Layer 9 of a small transformer language model trained on English Wikipedia (14 layers, counted from 0, width 96).
A neuron's activation on a vector x is SiLU(gate . x) times (in . x), where the dot is the dot product.

Input weights of the MLP neurons that the questions are about. A number n stands for (n - 500) times 0.0011.
n25 gate: 439,437,626,380,585,545,554,434,355,615,440,590,520,484,424,448,522,402,242,459,662,355,524,370,619,453,486,387,642,633,552,429,672,455,430,403,444,434,392,495,534,495,514,546,407,492,582,536,522,558,608,545,221,448,506,489,429,494,486,702,453,603,585,509,540,471,508,382,646,540,576,332,470,459,464,668,670,509,529,421,603,279,497,536,540,393,430,539,478,524,449,450,548,516,452,601
n54 gate: 587,455,510,648,596,486,418,589,368,279,302,500,575,480,451,553,560,525,453,353,652,573,258,656,420,524,456,680,621,596,497,595,639,467,646,296,675,583,387,608,772,398,379,383,362,464,516,476,454,503,490,453,638,531,597,409,654,568,429,417,394,302,387,649,497,404,464,432,463,229,443,318,480,504,747,490,457,456,628,357,442,541,568,550,571,517,591,422,497,399,336,527,453,549,391,694
n67 gate: 331,487,412,235,420,456,650,526,438,566,443,330,612,470,452,476,445,585,604,440,633,670,539,326,442,552,412,466,375,536,633,462,494,450,689,558,515,354,491,485,522,530,430,426,612,598,521,491,670,631,563,475,368,609,786,540,545,624,456,459,381,562,432,490,390,529,512,448,327,694,469,454,470,442,557,683,548,725,484,559,535,334,447,623,391,565,726,634,491,451,494,411,506,595,575,447
n70 gate: 417,531,497,463,484,693,480,412,612,584,395,666,449,321,462,679,457,401,596,604,513,385,701,436,503,620,409,579,513,641,520,538,429,543,658,334,513,523,587,656,591,643,572,468,657,265,435,463,616,607,616,456,500,576,500,647,445,383,571,471,451,590,367,702,480,513,584,652,409,376,443,710,432,737,432,408,585,297,469,652,459,514,706,512,490,517,706,644,408,578,379,474,560,247,648,539
n79 gate: 339,301,596,409,455,551,425,621,300,494,503,430,503,533,306,520,664,354,517,804,626,457,461,493,440,281,644,457,510,606,447,490,463,427,503,423,523,374,542,654,609,556,483,354,533,523,411,436,598,627,471,595,345,427,497,399,500,308,452,558,540,446,475,600,307,609,562,557,544,326,645,470,591,419,437,410,675,582,590,554,414,329,517,538,802,686,399,699,546,295,384,580,405,367,520,396
n101 gate: 466,492,526,492,500,503,618,508,528,510,508,742,640,435,417,554,497,340,379,508,615,464,518,305,671,452,505,503,563,402,521,540,521,603,524,513,481,686,518,585,495,539,385,411,427,339,487,505,456,528,685,519,463,599,537,524,497,620,479,485,524,683,428,484,552,523,554,595,705,328,532,503,610,450,363,542,440,608,236,538,589,616,481,406,576,524,595,549,578,430,503,566,540,525,637,537
n112 gate: 425,353,503,518,520,463,378,446,477,427,417,419,430,565,289,271,369,379,375,520,509,609,482,491,524,539,662,324,457,630,435,562,533,468,621,389,344,503,578,559,564,476,528,523,482,448,683,666,509,423,459,515,512,475,521,509,588,458,387,686,265,563,424,565,398,586,670,611,358,587,494,596,538,632,415,738,589,418,451,616,435,491,549,668,402,476,634,533,716,511,408,440,600,428,476,645
n136 gate: 617,413,566,588,270,590,461,403,629,497,628,654,482,742,611,593,654,395,423,548,531,576,507,521,528,454,532,353,467,601,340,473,457,362,390,507,542,385,517,355,464,234,529,636,434,394,646,528,452,467,466,475,486,401,290,355,593,582,325,463,514,468,441,540,402,460,838,466,596,624,475,465,428,297,562,402,528,716,489,364,576,342,604,605,598,788,791,637,521,297,463,419,528,333,418,576
n139 gate: 294,368,542,689,537,426,604,439,789,799,318,451,474,479,473,756,210,331,312,350,369,301,425,343,483,608,583,521,317,682,352,439,799,430,192,547,251,432,562,664,517,609,371,517,487,246,568,319,454,358,625,418,345,531,513,530,496,483,391,533,462,496,680,487,434,652,676,473,708,758,379,401,579,500,664,653,500,592,579,439,425,622,701,396,348,578,400,627,496,601,771,611,578,156,452,505
n142 gate: 590,424,387,326,592,550,600,403,548,506,400,613,472,436,578,627,503,536,420,443,491,643,482,412,531,407,579,586,201,578,378,512,503,477,434,574,503,469,811,482,400,588,580,548,151,443,427,286,542,315,500,431,506,542,613,469,660,291,444,615,442,460,513,535,554,408,409,379,494,471,599,671,578,539,412,583,500,494,433,469,424,434,689,549,402,419,572,503,607,576,423,515,460,575,531,639
n164 gate: 497,458,463,623,599,500,395,727,564,550,605,497,503,426,332,454,328,507,369,396,472,568,512,608,503,645,612,681,521,467,457,571,589,694,757,437,406,323,482,654,618,423,497,634,445,482,447,361,674,500,506,551,478,516,341,393,263,373,379,467,344,409,431,568,652,464,386,560,459,367,393,396,491,500,528,432,426,631,422,503,432,471,484,480,599,576,278,645,450,275,401,397,589,527,430,466
n190 gate: 334,619,445,513,634,559,497,550,462,443,531,662,489,441,547,531,613,531,497,575,594,638,449,342,573,553,497,615,465,497,430,515,617,583,527,489,590,497,589,407,393,596,364,528,394,605,547,561,587,467,492,596,511,377,594,489,474,497,267,490,487,460,483,571,570,480,665,587,439,484,741,577,710,453,616,657,380,481,286,604,481,390,548,574,490,428,538,517,516,510,465,589,497,571,481,596
n213 gate: 585,531,370,497,598,573,347,510,458,510,508,437,640,519,358,637,412,459,459,462,495,492,591,352,421,265,452,533,497,465,484,492,539,482,464,527,599,394,527,403,436,400,406,625,435,543,749,456,492,591,572,508,428,348,585,425,465,572,511,463,595,585,711,338,390,455,492,585,456,514,641,301,548,624,597,454,411,508,489,489,644,394,478,503,524,411,271,477,402,456,458,396,453,683,511,588
n214 gate: 441,577,386,539,488,496,366,540,445,433,540,350,397,349,515,415,482,485,454,455,506,450,464,455,468,451,461,595,521,502,566,586,475,434,520,377,480,377,426,442,371,462,548,557,566,563,432,476,399,646,573,518,455,464,550,461,566,463,488,535,454,494,494,408,438,477,417,513,551,538,600,443,569,413,387,387,542,612,531,469,639,504,397,492,440,445,498,504,518,475,512,552,620,482,473,489
n239 gate: 618,379,76,480,395,778,265,307,343,477,472,364,678,476,457,536,524,491,322,567,612,484,532,331,565,675,247,464,431,483,488,569,697,443,693,472,272,351,284,592,755,783,551,433,412,610,548,451,496,461,476,508,414,673,407,696,496,463,335,379,359,561,359,529,533,531,532,258,693,681,655,525,512,683,576,440,235,633,542,289,471,583,823,530,492,459,528,496,576,462,656,472,361,637,673,439
n25 in: 495,574,635,521,582,431,605,377,507,554,214,570,447,523,486,500,340,393,487,558,467,441,528,516,570,677,447,467,424,412,403,507,526,334,427,513,417,580,495,604,495,388,350,412,444,475,497,432,417,544,480,455,523,557,464,516,404,458,579,520,474,542,280,487,468,562,556,516,476,634,474,555,495,345,434,569,638,574,335,587,447,606,403,633,453,753,430,466,544,441,440,570,521,415,521,419
n54 in: 581,395,328,361,500,264,427,557,491,472,574,431,524,606,491,635,401,538,416,485,494,396,482,445,506,618,525,500,509,516,565,432,460,575,515,578,590,473,337,306,457,597,547,451,553,421,393,352,591,409,526,546,385,666,369,319,488,585,463,465,461,581,598,413,299,535,565,334,576,522,754,394,284,412,556,652,420,497,568,512,324,503,671,427,563,606,305,609,604,664,503,626,530,433,549,500
n67 in: 385,359,500,552,483,567,503,563,417,676,367,245,547,531,473,517,437,430,603,640,520,401,626,401,537,575,430,428,511,616,517,656,552,553,366,322,569,608,533,508,558,418,265,408,633,497,409,474,399,555,396,558,509,527,577,549,475,480,535,445,571,653,618,580,429,530,531,576,398,530,367,384,486,476,653,497,446,620,627,383,465,582,453,503,431,715,589,444,705,514,641,720,509,564,436,497
n70 in: 425,432,380,508,516,517,446,408,433,505,484,561,672,429,552,560,729,403,348,416,421,464,424,548,550,397,664,585,547,544,322,482,449,416,346,378,414,560,508,514,472,584,526,495,372,578,465,469,451,547,465,396,447,644,563,494,541,478,432,492,423,645,544,354,509,606,508,544,461,618,645,600,454,625,492,335,538,593,251,675,685,523,424,412,444,528,699,485,533,448,556,475,587,355,373,560
n79 in: 703,971,404,433,383,571,581,470,540,493,380,529,617,462,331,428,378,763,326,405,521,669,388,546,660,609,368,434,533,411,613,397,595,644,278,469,605,528,338,493,405,370,388,459,640,517,431,588,558,404,490,701,629,282,514,402,599,714,465,547,500,591,493,432,522,523,442,463,588,681,528,489,422,599,572,486,452,368,482,550,593,536,496,484,497,401,778,422,455,437,594,337,570,658,415,683
n101 in: 462,447,497,430,592,654,373,456,626,557,511,694,456,318,451,517,564,568,636,639,686,454,353,421,382,485,524,442,591,411,557,395,529,503,368,555,454,580,534,543,653,494,443,393,597,458,354,497,401,494,486,365,549,533,566,573,389,398,606,608,494,616,524,416,393,425,579,595,687,497,506,369,661,603,343,477,391,459,590,562,509,485,680,327,628,515,520,497,661,492,675,497,515,486,665,687
n112 in: 566,483,503,551,443,532,566,570,333,465,522,506,346,503,428,478,469,355,395,494,475,640,592,422,449,720,485,401,632,584,385,476,442,506,471,460,611,559,607,436,500,640,438,506,589,483,472,592,547,424,591,301,606,633,559,328,494,497,679,495,209,529,512,576,453,655,447,660,471,600,420,523,489,604,595,661,579,413,562,630,488,636,413,694,541,506,657,431,587,618,437,545,463,450,402,488
n136 in: 574,436,438,392,248,651,541,320,746,308,387,500,624,453,632,373,404,646,360,417,423,354,511,312,275,459,281,404,584,320,245,605,388,600,440,496,363,526,504,250,545,674,362,435,525,489,489,325,388,504,352,736,619,562,239,571,663,504,444,401,515,626,383,580,424,613,757,433,530,569,500,649,475,481,536,603,493,466,523,594,496,504,255,296,568,440,561,373,346,605,536,423,414,428,568,552
n139 in: 763,377,598,470,727,629,355,560,465,597,552,632,527,396,497,608,619,578,391,451,484,474,445,463,387,520,463,328,620,313,454,535,328,446,645,517,550,457,255,581,375,533,621,684,497,532,598,567,536,449,568,456,657,431,523,530,705,490,284,557,437,457,399,699,668,720,360,638,685,469,497,510,536,730,546,629,457,592,462,422,476,381,707,463,522,621,494,546,375,553,618,437,443,362,615,343
n142 in: 365,632,551,569,445,409,491,636,608,543,599,602,640,604,331,613,406,503,726,595,387,401,480,512,577,431,535,320,642,561,692,470,529,366,552,402,287,472,364,562,663,506,423,572,664,578,489,514,427,500,399,515,376,392,460,587,458,416,485,448,409,601,403,458,435,417,483,485,561,384,454,520,581,500,562,634,500,418,506,418,509,433,442,540,522,514,520,596,699,614,371,451,604,445,290,392
n164 in: 330,560,511,433,536,643,595,525,334,516,704,518,343,428,469,394,326,547,494,395,558,399,537,580,491,600,559,648,566,608,408,575,524,630,568,450,424,509,492,540,521,466,536,647,460,661,483,330,537,458,494,456,643,418,787,608,414,438,405,447,292,485,482,599,428,528,452,478,229,385,679,459,520,549,483,512,299,509,416,547,362,464,420,522,492,529,531,605,431,517,522,526,368,489,633,625
n190 in: 484,550,390,407,419,558,525,428,369,449,446,613,472,681,551,572,400,439,473,532,634,607,368,566,443,549,572,378,554,486,548,567,621,500,604,524,554,592,445,606,558,596,345,571,487,508,567,500,489,425,548,396,497,517,462,697,801,508,359,367,562,601,474,407,480,575,476,439,497,503,555,590,529,531,487,632,403,212,623,398,397,472,470,563,552,610,532,425,583,503,453,570,377,555,337,520
n213 in: 530,545,410,370,525,461,311,660,554,542,622,602,512,517,404,520,644,534,494,500,500,625,399,425,606,580,449,506,478,466,337,357,434,407,527,603,343,240,637,552,596,653,332,429,674,509,726,420,555,559,480,530,538,445,398,459,295,649,314,477,532,586,643,640,382,359,460,472,554,427,432,598,497,447,396,602,416,551,591,458,564,536,551,467,540,324,500,609,529,556,562,441,628,580,617,453
n214 in: 576,496,436,580,440,549,459,510,352,544,500,347,519,467,434,453,580,469,439,424,542,544,492,389,393,411,536,485,468,538,357,514,562,423,373,452,433,417,461,588,460,498,589,512,479,498,537,397,365,552,500,579,557,487,558,470,455,557,449,534,475,570,436,441,496,478,502,467,521,356,496,532,514,522,393,354,626,594,695,617,537,494,438,575,482,498,653,494,469,557,552,567,487,459,447,459
n239 in: 640,364,275,382,433,534,436,679,344,542,587,454,421,496,531,536,610,531,471,845,620,355,320,511,438,600,455,456,535,570,271,444,526,524,612,588,404,347,390,680,653,518,542,446,467,496,594,407,367,566,475,433,482,577,346,441,590,396,275,518,654,670,531,306,595,419,388,195,898,649,708,563,654,639,355,544,391,549,409,380,515,564,320,507,599,597,450,493,562,406,532,445,726,514,668,409

Each question shows a token from some text and the vector x that enters the MLP there. A number n stands for (n - 500) times 0.0099.

"elling ": 556,488,600,389,475,569,517,497,531,465,618,406,506,559,597,459,539,546,471,450,444,674,549,340,466,802,722,496,385,405,499,538,349,459,474,494,504,488,508,385,330,636,489,508,425,498,548,522,496,479,482,527,535,529,436,506,513,556,681,483,396,521,561,557,492,461,659,522,533,503,306,505,557,511,570,413,540,544,394,377,648,528,567,465,517,503,581,483,480,537,482,404,518,535,386,619
Which neuron lights up most? n136

"area ": 459,541,555,389,578,601,545,448,536,527,390,456,437,494,553,563,610,639,426,439,481,608,484,406,419,755,411,509,508,480,468,556,361,449,521,621,474,474,332,490,415,726,457,392,518,511,608,501,451,519,270,408,366,437,500,595,498,421,565,470,551,485,487,505,505,490,419,554,595,530,299,478,588,712,527,452,484,470,529,483,560,503,428,525,554,443,456,544,603,554,443,479,574,516,315,550
Which two neurons fire most, strongest first? n239, n164

"III": 470,551,465,462,518,669,595,558,418,478,545,472,478,351,520,643,526,446,486,585,474,421,444,539,387,684,613,344,519,369,504,500,544,413,545,649,695,653,574,438,364,575,503,487,559,548,394,500,473,495,436,485,388,454,542,389,488,357,485,458,457,545,661,511,469,489,563,650,489,494,583,417,574,539,610,543,524,385,432,464,591,516,443,495,540,450,446,502,497,508,342,443,642,626,370,626
The most active neuron and its activation: n190, at about 1.2

"or ": 421,542,547,417,566,666,600,600,531,523,461,550,487,461,473,523,444,566,369,449,546,632,567,359,460,849,496,402,523,370,568,611,586,497,491,523,595,578,463,366,295,463,366,442,481,573,405,524,532,539,475,468,516,491,446,536,427,502,563,476,515,541,544,609,612,450,509,477,560,568,526,453,452,424,520,559,544,566,467,445,548,557,491,497,503,420,517,597,492,554,416,558,590,632,389,463
The three highest activations, in order: n67, n25, n70

"that ": 505,474,469,460,362,531,580,373,461,527,516,499,545,661,468,472,519,511,467,503,485,511,538,388,517,789,617,524,466,398,459,434,353,329,521,431,477,552,595,454,418,711,451,483,516,547,496,521,375,516,444,497,425,619,514,456,447,466,649,411,627,466,506,550,483,518,563,337,422,507,277,511,562,620,573,420,552,441,403,480,557,620,535,495,479,548,567,372,509,413,444,415,617,594,399,648
Which two neurons fire most, strongest first? n70, n164

"flight ": 533,549,546,428,536,594,539,365,502,453,416,478,520,443,568,620,644,621,417,538,466,632,429,463,406,741,504,500,463,489,514,521,368,365,483,664,501,432,452,606,334,680,359,429,511,618,583,498,515,604,352,459,465,436,585,469,493,504,493,505,408,425,507,555,459,463,447,419,636,442,330,516,530,658,479,529,491,496,530,564,476,333,477,470,562,437,457,480,662,549,494,386,567,473,319,481
Which neuron lights up most? n142

"900": 410,663,613,411,447,661,537,541,519,349,606,329,405,498,617,709,377,487,492,582,538,451,451,486,601,513,608,458,649,362,414,549,512,538,515,460,548,533,469,422,434,666,517,483,454,551,540,500,530,508,408,483,441,434,627,504,427,396,512,398,342,508,461,506,605,557,334,649,460,422,413,353,550,607,622,418,545,428,389,478,497,510,620,437,553,382,516,440,545,547,545,614,512,618,454,463
The three highest activations, in order: n164, n190, n25

"| ": 565,487,548,454,569,327,626,657,447,396,542,460,435,391,507,445,504,460,446,421,492,560,519,319,506,543,662,486,494,269,443,543,411,402,418,455,461,531,463,396,415,545,419,536,549,575,394,482,449,633,474,565,432,466,514,374,563,454,639,453,452,525,561,697,582,504,568,364,603,476,456,471,603,500,520,457,610,427,379,524,588,416,475,576,511,536,473,546,491,472,411,591,540,600,562,519
Which neuron lights up most? n25

"the ": 653,463,664,418,525,554,544,492,413,609,536,574,388,450,611,413,421,453,347,489,563,493,512,556,488,828,655,477,479,440,493,560,422,388,403,477,446,506,592,527,359,575,472,464,545,568,599,530,468,479,507,576,393,524,449,455,519,422,655,594,433,404,506,600,619,439,457,522,569,611,449,491,506,564,498,568,612,509,508,519,455,455,537,580,555,506,392,566,475,472,414,538,688,456,556,641
Which neuron lights up most? n25

"background": 625,676,518,415,524,662,530,535,553,474,609,546,412,367,518,589,603,496,407,613,446,535,473,553,503,660,504,533,502,406,512,540,457,468,459,624,470,557,553,349,300,703,426,494,582,516,367,511,555,547,358,492,416,385,609,531,517,378,603,459,405,444,628,509,452,580,441,647,442,534,636,512,531,629,662,530,493,475,503,326,511,549,472,513,543,493,439,516,531,404,442,493,664,546,334,561
Which neuron lights up most? n190

"cod": 565,611,621,480,505,613,623,535,429,485,537,630,373,374,417,564,578,434,525,616,398,469,438,580,461,715,705,491,456,546,476,489,434,553,398,580,557,573,461,261,271,531,339,614,614,597,427,419,500,527,430,459,508,433,470,450,491,494,527,395,441,437,530,567,575,499,462,733,594,532,615,585,503,608,583,454,480,447,463,615,540,459,472,468,500,464,511,429,463,517,488,529,536,514,362,507
Which neuron lights up most? n70

"with ": 485,466,482,486,464,553,551,557,471,367,533,469,493,573,509,337,471,502,381,612,470,552,433,381,466,848,626,475,452,409,407,474,357,479,478,484,500,455,615,368,264,679,481,506,492,588,533,453,505,539,468,454,395,553,484,528,547,495,498,380,503,474,562,596,547,505,618,459,456,498,394,511,446,568,565,483,516,513,515,420,556,505,548,493,529,622,600,539,496,584,399,470,543,543,340,683
The three highest activations, in order: n136, n112, n190

"three ": 568,493,592,461,451,564,624,570,468,451,601,551,386,485,487,421,420,494,426,572,576,525,465,482,425,806,564,559,416,530,576,449,324,470,381,483,613,392,499,385,381,659,414,403,532,586,515,487,511,554,411,574,365,344,608,495,526,474,537,533,446,384,647,519,396,507,458,502,499,420,364,506,451,468,427,349,477,473,382,549,514,519,517,537,594,579,420,560,576,567,391,502,523,526,538,673
The three highest activations, in order: n79, n139, n239

"07 ": 612,470,539,573,576,487,587,623,348,390,637,453,334,418,498,453,530,534,496,422,388,546,561,419,627,604,524,566,577,403,413,472,539,407,434,525,371,538,541,326,281,455,490,489,610,584,593,425,344,610,518,465,397,426,482,531,483,519,553,501,460,457,505,641,455,564,446,502,512,429,416,470,510,496,557,423,657,315,399,582,599,545,445,454,520,473,484,472,635,535,521,591,486,524,617,614
Which neuron lights up most? n214

"notes ": 529,485,491,436,438,618,501,462,542,596,514,553,481,627,576,550,502,566,476,562,386,548,645,334,458,724,606,435,491,523,439,451,411,309,487,476,479,535,544,513,358,624,424,513,547,469,433,437,490,466,399,406,451,566,495,418,533,428,655,437,491,506,616,570,451,578,715,440,466,553,267,449,626,539,562,497,598,475,408,459,693,569,548,483,494,541,583,384,512,556,439,396,596,500,397,561
The most active neuron and its activation: n136, at about 2.8

"al": 434,453,544,505,499,587,534,542,376,551,515,549,415,430,491,494,563,538,494,403,446,498,416,582,405,715,611,573,485,441,483,599,575,319,457,389,622,599,472,453,363,649,546,548,585,574,465,488,399,542,387,481,445,380,458,428,497,534,432,403,445,502,474,587,506,531,448,577,478,497,728,450,593,504,451,421,574,602,426,481,703,506,444,552,618,476,529,502,630,491,452,516,543,669,319,423
Which neuron lights up most? n214

"is": 536,494,572,423,536,557,650,600,522,359,526,397,498,337,426,588,435,409,492,509,632,443,587,518,533,626,558,466,461,409,473,477,481,483,533,632,658,532,527,413,496,618,467,440,548,526,546,565,472,479,649,534,561,557,533,409,399,551,614,433,371,566,624,544,556,550,563,696,583,625,513,457,657,514,568,396,481,467,479,395,625,479,549,427,586,347,344,346,467,551,316,501,646,535,430,686
Which neuron lights up most? n101

"ress ": 593,544,685,453,522,606,564,476,525,533,517,474,449,435,557,524,524,566,425,464,458,622,449,356,515,864,402,496,493,449,489,575,428,376,450,535,422,472,535,455,345,528,443,467,543,577,585,557,503,511,585,435,481,429,502,520,437,432,625,562,479,472,578,581,428,469,523,547,488,599,357,445,529,433,494,514,605,618,499,393,597,547,497,427,598,407,434,537,492,544,431,437,536,554,237,524
The three highest activations, in order: n25, n239, n54

"to ": 461,513,461,453,469,592,656,447,385,501,587,476,439,544,383,430,412,537,422,523,484,558,427,369,426,829,754,408,509,421,476,545,377,537,476,498,484,477,658,420,365,617,582,514,497,512,423,464,527,533,518,479,403,545,510,449,424,496,552,366,514,429,499,568,381,464,403,466,515,463,319,495,522,574,505,473,570,529,550,444,520,541,406,543,536,631,487,450,530,517,460,511,562,473,364,723
The three highest activations, in order: n112, n164, n67

"ri": 509,475,623,490,540,673,491,592,374,612,614,346,542,387,603,589,404,438,435,499,446,505,448,581,337,509,471,449,593,371,478,558,540,530,477,435,595,504,481,282,425,638,532,555,497,576,550,474,375,476,477,480,421,540,599,568,475,597,529,465,473,529,475,487,426,550,339,542,473,495,600,487,606,521,528,405,494,555,480,587,717,432,466,427,636,232,428,380,585,523,471,659,578,578,371,480
Which neuron lights up most? n214

"religious ": 474,566,414,415,479,564,506,553,523,536,642,559,517,386,649,467,666,533,502,521,459,574,536,392,492,802,560,428,430,436,412,475,479,397,534,494,454,583,536,419,351,719,223,486,499,551,576,455,422,530,408,366,431,417,440,594,589,478,610,490,446,526,568,532,532,488,338,547,432,560,409,559,538,540,488,440,554,525,504,394,569,452,513,550,559,533,531,536,542,571,343,485,594,559,432,524
The three highest activations, in order: n190, n142, n54

"la ": 492,416,517,491,502,528,599,527,329,454,549,540,459,507,573,491,458,630,531,478,571,461,468,471,436,876,567,471,497,390,391,370,407,471,468,505,649,637,491,582,361,641,437,473,609,495,521,585,453,514,425,465,335,454,478,331,509,509,524,456,408,507,566,567,469,544,469,616,479,615,494,504,497,497,536,556,564,556,463,522,501,462,541,521,561,524,469,356,598,611,370,500,503,539,550,535
Which neuron lights up most? n112

"Dav": 613,468,577,559,479,692,500,604,470,517,626,564,435,424,501,538,451,514,564,435,498,477,528,596,388,723,616,529,539,427,423,562,415,393,494,619,608,597,507,468,424,573,468,488,578,608,459,518,427,596,428,498,244,587,472,467,463,511,458,418,426,516,473,599,591,542,508,641,513,551,661,493,617,389,579,613,613,531,381,444,511,461,448,433,411,460,452,530,401,644,486,576,535,554,324,494
Which two neurons fire most, strongest first? n79, n164

"attend": 523,603,679,453,462,540,541,554,540,506,643,584,549,326,542,607,618,439,552,576,451,467,497,545,449,636,666,521,421,346,479,487,325,404,512,602,470,513,590,408,364,564,348,450,413,584,563,515,479,644,398,345,445,518,636,526,471,529,574,428,340,480,717,590,368,521,372,554,449,511,523,569,491,620,532,424,500,419,482,398,614,479,370,437,548,524,407,496,438,553,493,424,607,518,411,468
Which neuron lights up most? n213

"KA": 534,487,548,458,423,577,508,657,508,496,512,517,528,401,550,562,460,562,508,565,587,477,439,588,330,566,643,429,521,425,488,598,451,401,318,550,607,592,512,435,263,548,540,483,554,682,513,407,389,685,416,590,443,644,425,518,569,514,558,410,369,365,475,395,461,595,430,573,577,601,512,550,497,534,617,403,607,462,466,548,485,527,526,570,529,431,383,485,523,458,450,511,559,671,477,591
Which neuron lights up most? n164

"ines": 453,573,621,507,499,737,556,553,483,471,638,283,377,542,520,619,456,489,509,681,536,457,536,562,410,647,460,285,472,406,506,547,479,501,482,512,471,522,610,435,385,516,570,389,531,609,538,562,457,514,562,430,544,433,568,470,496,429,478,505,382,526,451,489,559,606,516,673,487,545,535,387,559,501,521,358,575,539,534,476,480,531,402,459,556,372,349,211,554,637,416,519,542,577,372,562
Which two neurons fire most, strongest first? n54, n70

":": 584,580,703,421,482,385,635,541,374,360,562,347,450,467,489,576,527,575,368,507,588,450,524,447,574,530,612,508,548,469,424,447,436,595,538,571,446,548,553,438,435,530,611,510,511,396,510,455,393,593,607,574,541,525,470,315,512,444,634,441,489,572,525,656,618,634,375,603,622,379,273,480,522,534,511,401,515,521,475,658,518,422,415,417,480,408,433,475,644,558,433,618,507,537,504,570
The most active neuron and its activation: n190, at about 0.4

"t": 491,512,586,316,446,629,555,640,458,450,547,469,539,340,503,615,519,358,459,619,579,517,526,557,542,555,610,509,507,301,466,493,441,421,450,658,701,483,540,490,357,555,421,539,460,410,425,558,583,539,562,509,542,446,537,457,498,443,531,401,372,544,638,554,502,530,485,571,605,534,473,475,646,423,579,427,458,393,436,454,668,506,570,452,619,446,526,490,491,632,519,496,693,555,315,426
The most active neuron and its activation: n101, at about 0.63

"ign": 459,509,654,498,476,560,548,531,501,583,610,667,495,522,436,479,575,494,567,598,331,548,506,511,374,628,574,543,492,447,430,627,433,283,586,569,467,593,571,415,313,665,458,537,521,610,425,616,400,530,391,478,538,498,484,425,436,430,423,520,473,537,533,657,414,558,411,474,495,593,575,577,577,672,533,395,500,468,532,395,728,543,469,550,505,536,544,375,552,559,459,475,586,589,380,523
Which two neurons fire most, strongest first? n54, n112

", ": 492,589,610,496,549,501,624,447,632,529,638,308,416,598,504,543,505,468,429,511,550,522,493,293,493,770,588,511,512,319,540,496,521,469,521,483,449,576,558,465,355,641,597,484,576,530,543,540,463,456,399,434,383,472,550,539,504,399,564,530,477,511,548,601,523,580,570,482,505,500,337,437,575,401,554,499,549,355,458,511,497,507,675,489,473,550,593,402,462,464,462,531,624,520,344,500
The most active neuron and its activation: n112, at about 0.7

"1": 568,585,604,474,545,392,618,499,381,422,496,473,428,352,441,526,547,419,396,528,417,470,524,602,470,623,697,479,579,369,369,513,451,497,382,431,649,518,386,440,337,623,487,459,559,572,430,442,468,588,438,735,421,505,572,398,577,428,614,436,548,455,533,597,577,409,499,443,613,428,435,429,559,537,550,432,549,484,428,613,578,370,494,519,524,482,444,558,637,433,380,532,461,575,614,509
Which neuron lights up most? n79

"control ": 530,490,598,463,474,537,580,467,511,474,647,545,517,546,548,519,545,601,543,568,432,589,527,495,514,810,612,530,377,419,490,608,468,422,425,645,534,492,511,333,320,690,374,451,482,518,530,429,523,543,453,458,479,412,475,516,532,498,706,429,455,428,588,553,445,454,497,696,525,461,360,523,549,533,544,518,506,505,459,389,598,488,421,505,408,515,514,461,528,605,432,394,477,479,281,675
The most active neuron and its activation: n239, at about 0.51

"of ": 476,539,514,433,521,544,581,476,427,408,637,529,479,569,481,365,465,522,479,563,492,503,409,399,495,905,687,501,413,395,445,572,455,441,433,522,559,476,636,322,387,596,515,451,429,566,532,576,486,521,490,474,442,442,444,494,537,477,598,393,515,486,594,597,480,457,576,573,453,504,398,538,479,494,578,483,516,551,525,426,609,498,488,454,544,539,570,541,488,528,422,457,484,530,305,714
Which neuron lights up most? n136

"flying ": 513,463,550,499,435,513,557,501,448,347,488,560,516,422,543,544,530,653,519,427,546,553,439,508,430,844,613,426,433,394,514,595,412,473,454,580,440,475,587,371,306,692,341,417,490,655,529,495,518,573,415,427,412,528,513,505,525,515,564,460,375,415,596,568,404,421,518,642,495,506,505,564,383,564,509,537,545,467,463,558,576,490,395,388,562,572,497,432,524,554,405,423,556,446,418,518
The most active neuron and its activation: n239, at about 0.38

"Paul ": 437,507,536,452,586,739,544,551,530,483,590,510,456,382,525,553,414,474,411,400,442,541,474,340,431,659,418,475,539,435,469,623,514,501,420,545,616,546,505,423,435,465,318,472,670,706,615,530,528,556,404,438,438,490,466,484,412,460,604,571,470,458,722,652,484,448,458,430,384,618,496,517,514,463,526,479,543,444,443,608,386,497,439,487,626,362,452,459,484,615,437,594,646,502,525,527
Which neuron lights up most? n213

"offer ": 562,532,555,446,496,655,534,454,486,383,576,563,483,631,593,407,487,582,535,595,444,561,491,353,553,813,707,489,448,471,522,530,303,523,420,497,582,474,566,377,330,637,455,438,411,456,503,454,373,488,452,585,493,497,527,563,542,541,591,439,423,426,557,490,396,456,599,572,511,466,335,473,490,513,507,481,613,435,453,442,566,492,465,436,453,548,592,474,491,666,477,385,457,523,422,605
Which neuron lights up most? n136

"and ": 481,439,468,372,472,549,575,424,476,567,397,379,484,646,500,505,461,510,370,575,588,517,523,359,418,829,581,534,518,380,430,424,445,423,433,466,527,551,511,535,306,582,480,488,596,501,545,485,522,511,409,575,363,605,430,411,563,450,579,425,399,503,526,536,499,484,570,457,431,520,440,537,514,627,460,502,521,308,446,487,479,440,560,599,471,590,661,434,529,532,354,528,595,573,418,506
Which two neurons fire most, strongest first? n112, n67

"two ": 577,447,520,415,458,555,583,538,427,457,528,454,450,494,537,426,471,508,419,575,553,526,420,417,384,853,518,577,422,487,540,456,351,455,372,451,528,478,530,407,337,674,474,480,563,513,557,479,483,561,421,549,334,418,561,521,528,460,500,488,403,447,632,457,479,513,457,434,463,357,373,472,411,528,413,390,462,437,387,500,512,518,543,509,476,586,500,510,567,655,329,533,511,593,479,594
Which neuron lights up most? n139

"events": 603,673,540,500,478,597,570,576,449,487,522,486,491,471,494,652,551,437,438,564,466,469,555,555,401,603,588,372,394,397,542,494,351,419,532,590,426,548,643,489,381,637,433,438,544,626,462,518,483,524,402,392,444,497,448,448,390,395,598,427,389,519,736,551,372,509,557,665,539,612,537,553,622,570,609,409,528,350,490,304,621,499,531,471,582,517,459,488,514,585,460,387,638,545,317,554
Which neuron lights up most? n213

"20 ": 613,396,582,528,670,615,611,655,526,427,487,522,392,369,600,497,471,599,419,584,451,576,384,664,445,646,526,519,500,485,512,376,442,497,455,395,513,544,490,326,435,570,486,402,611,520,457,435,507,505,324,287,418,426,495,304,398,489,634,474,431,434,600,569,440,493,553,290,475,435,503,446,471,587,496,444,547,450,461,561,564,499,618,543,533,480,347,458,530,486,505,428,529,520,547,663
Which neuron lights up most? n54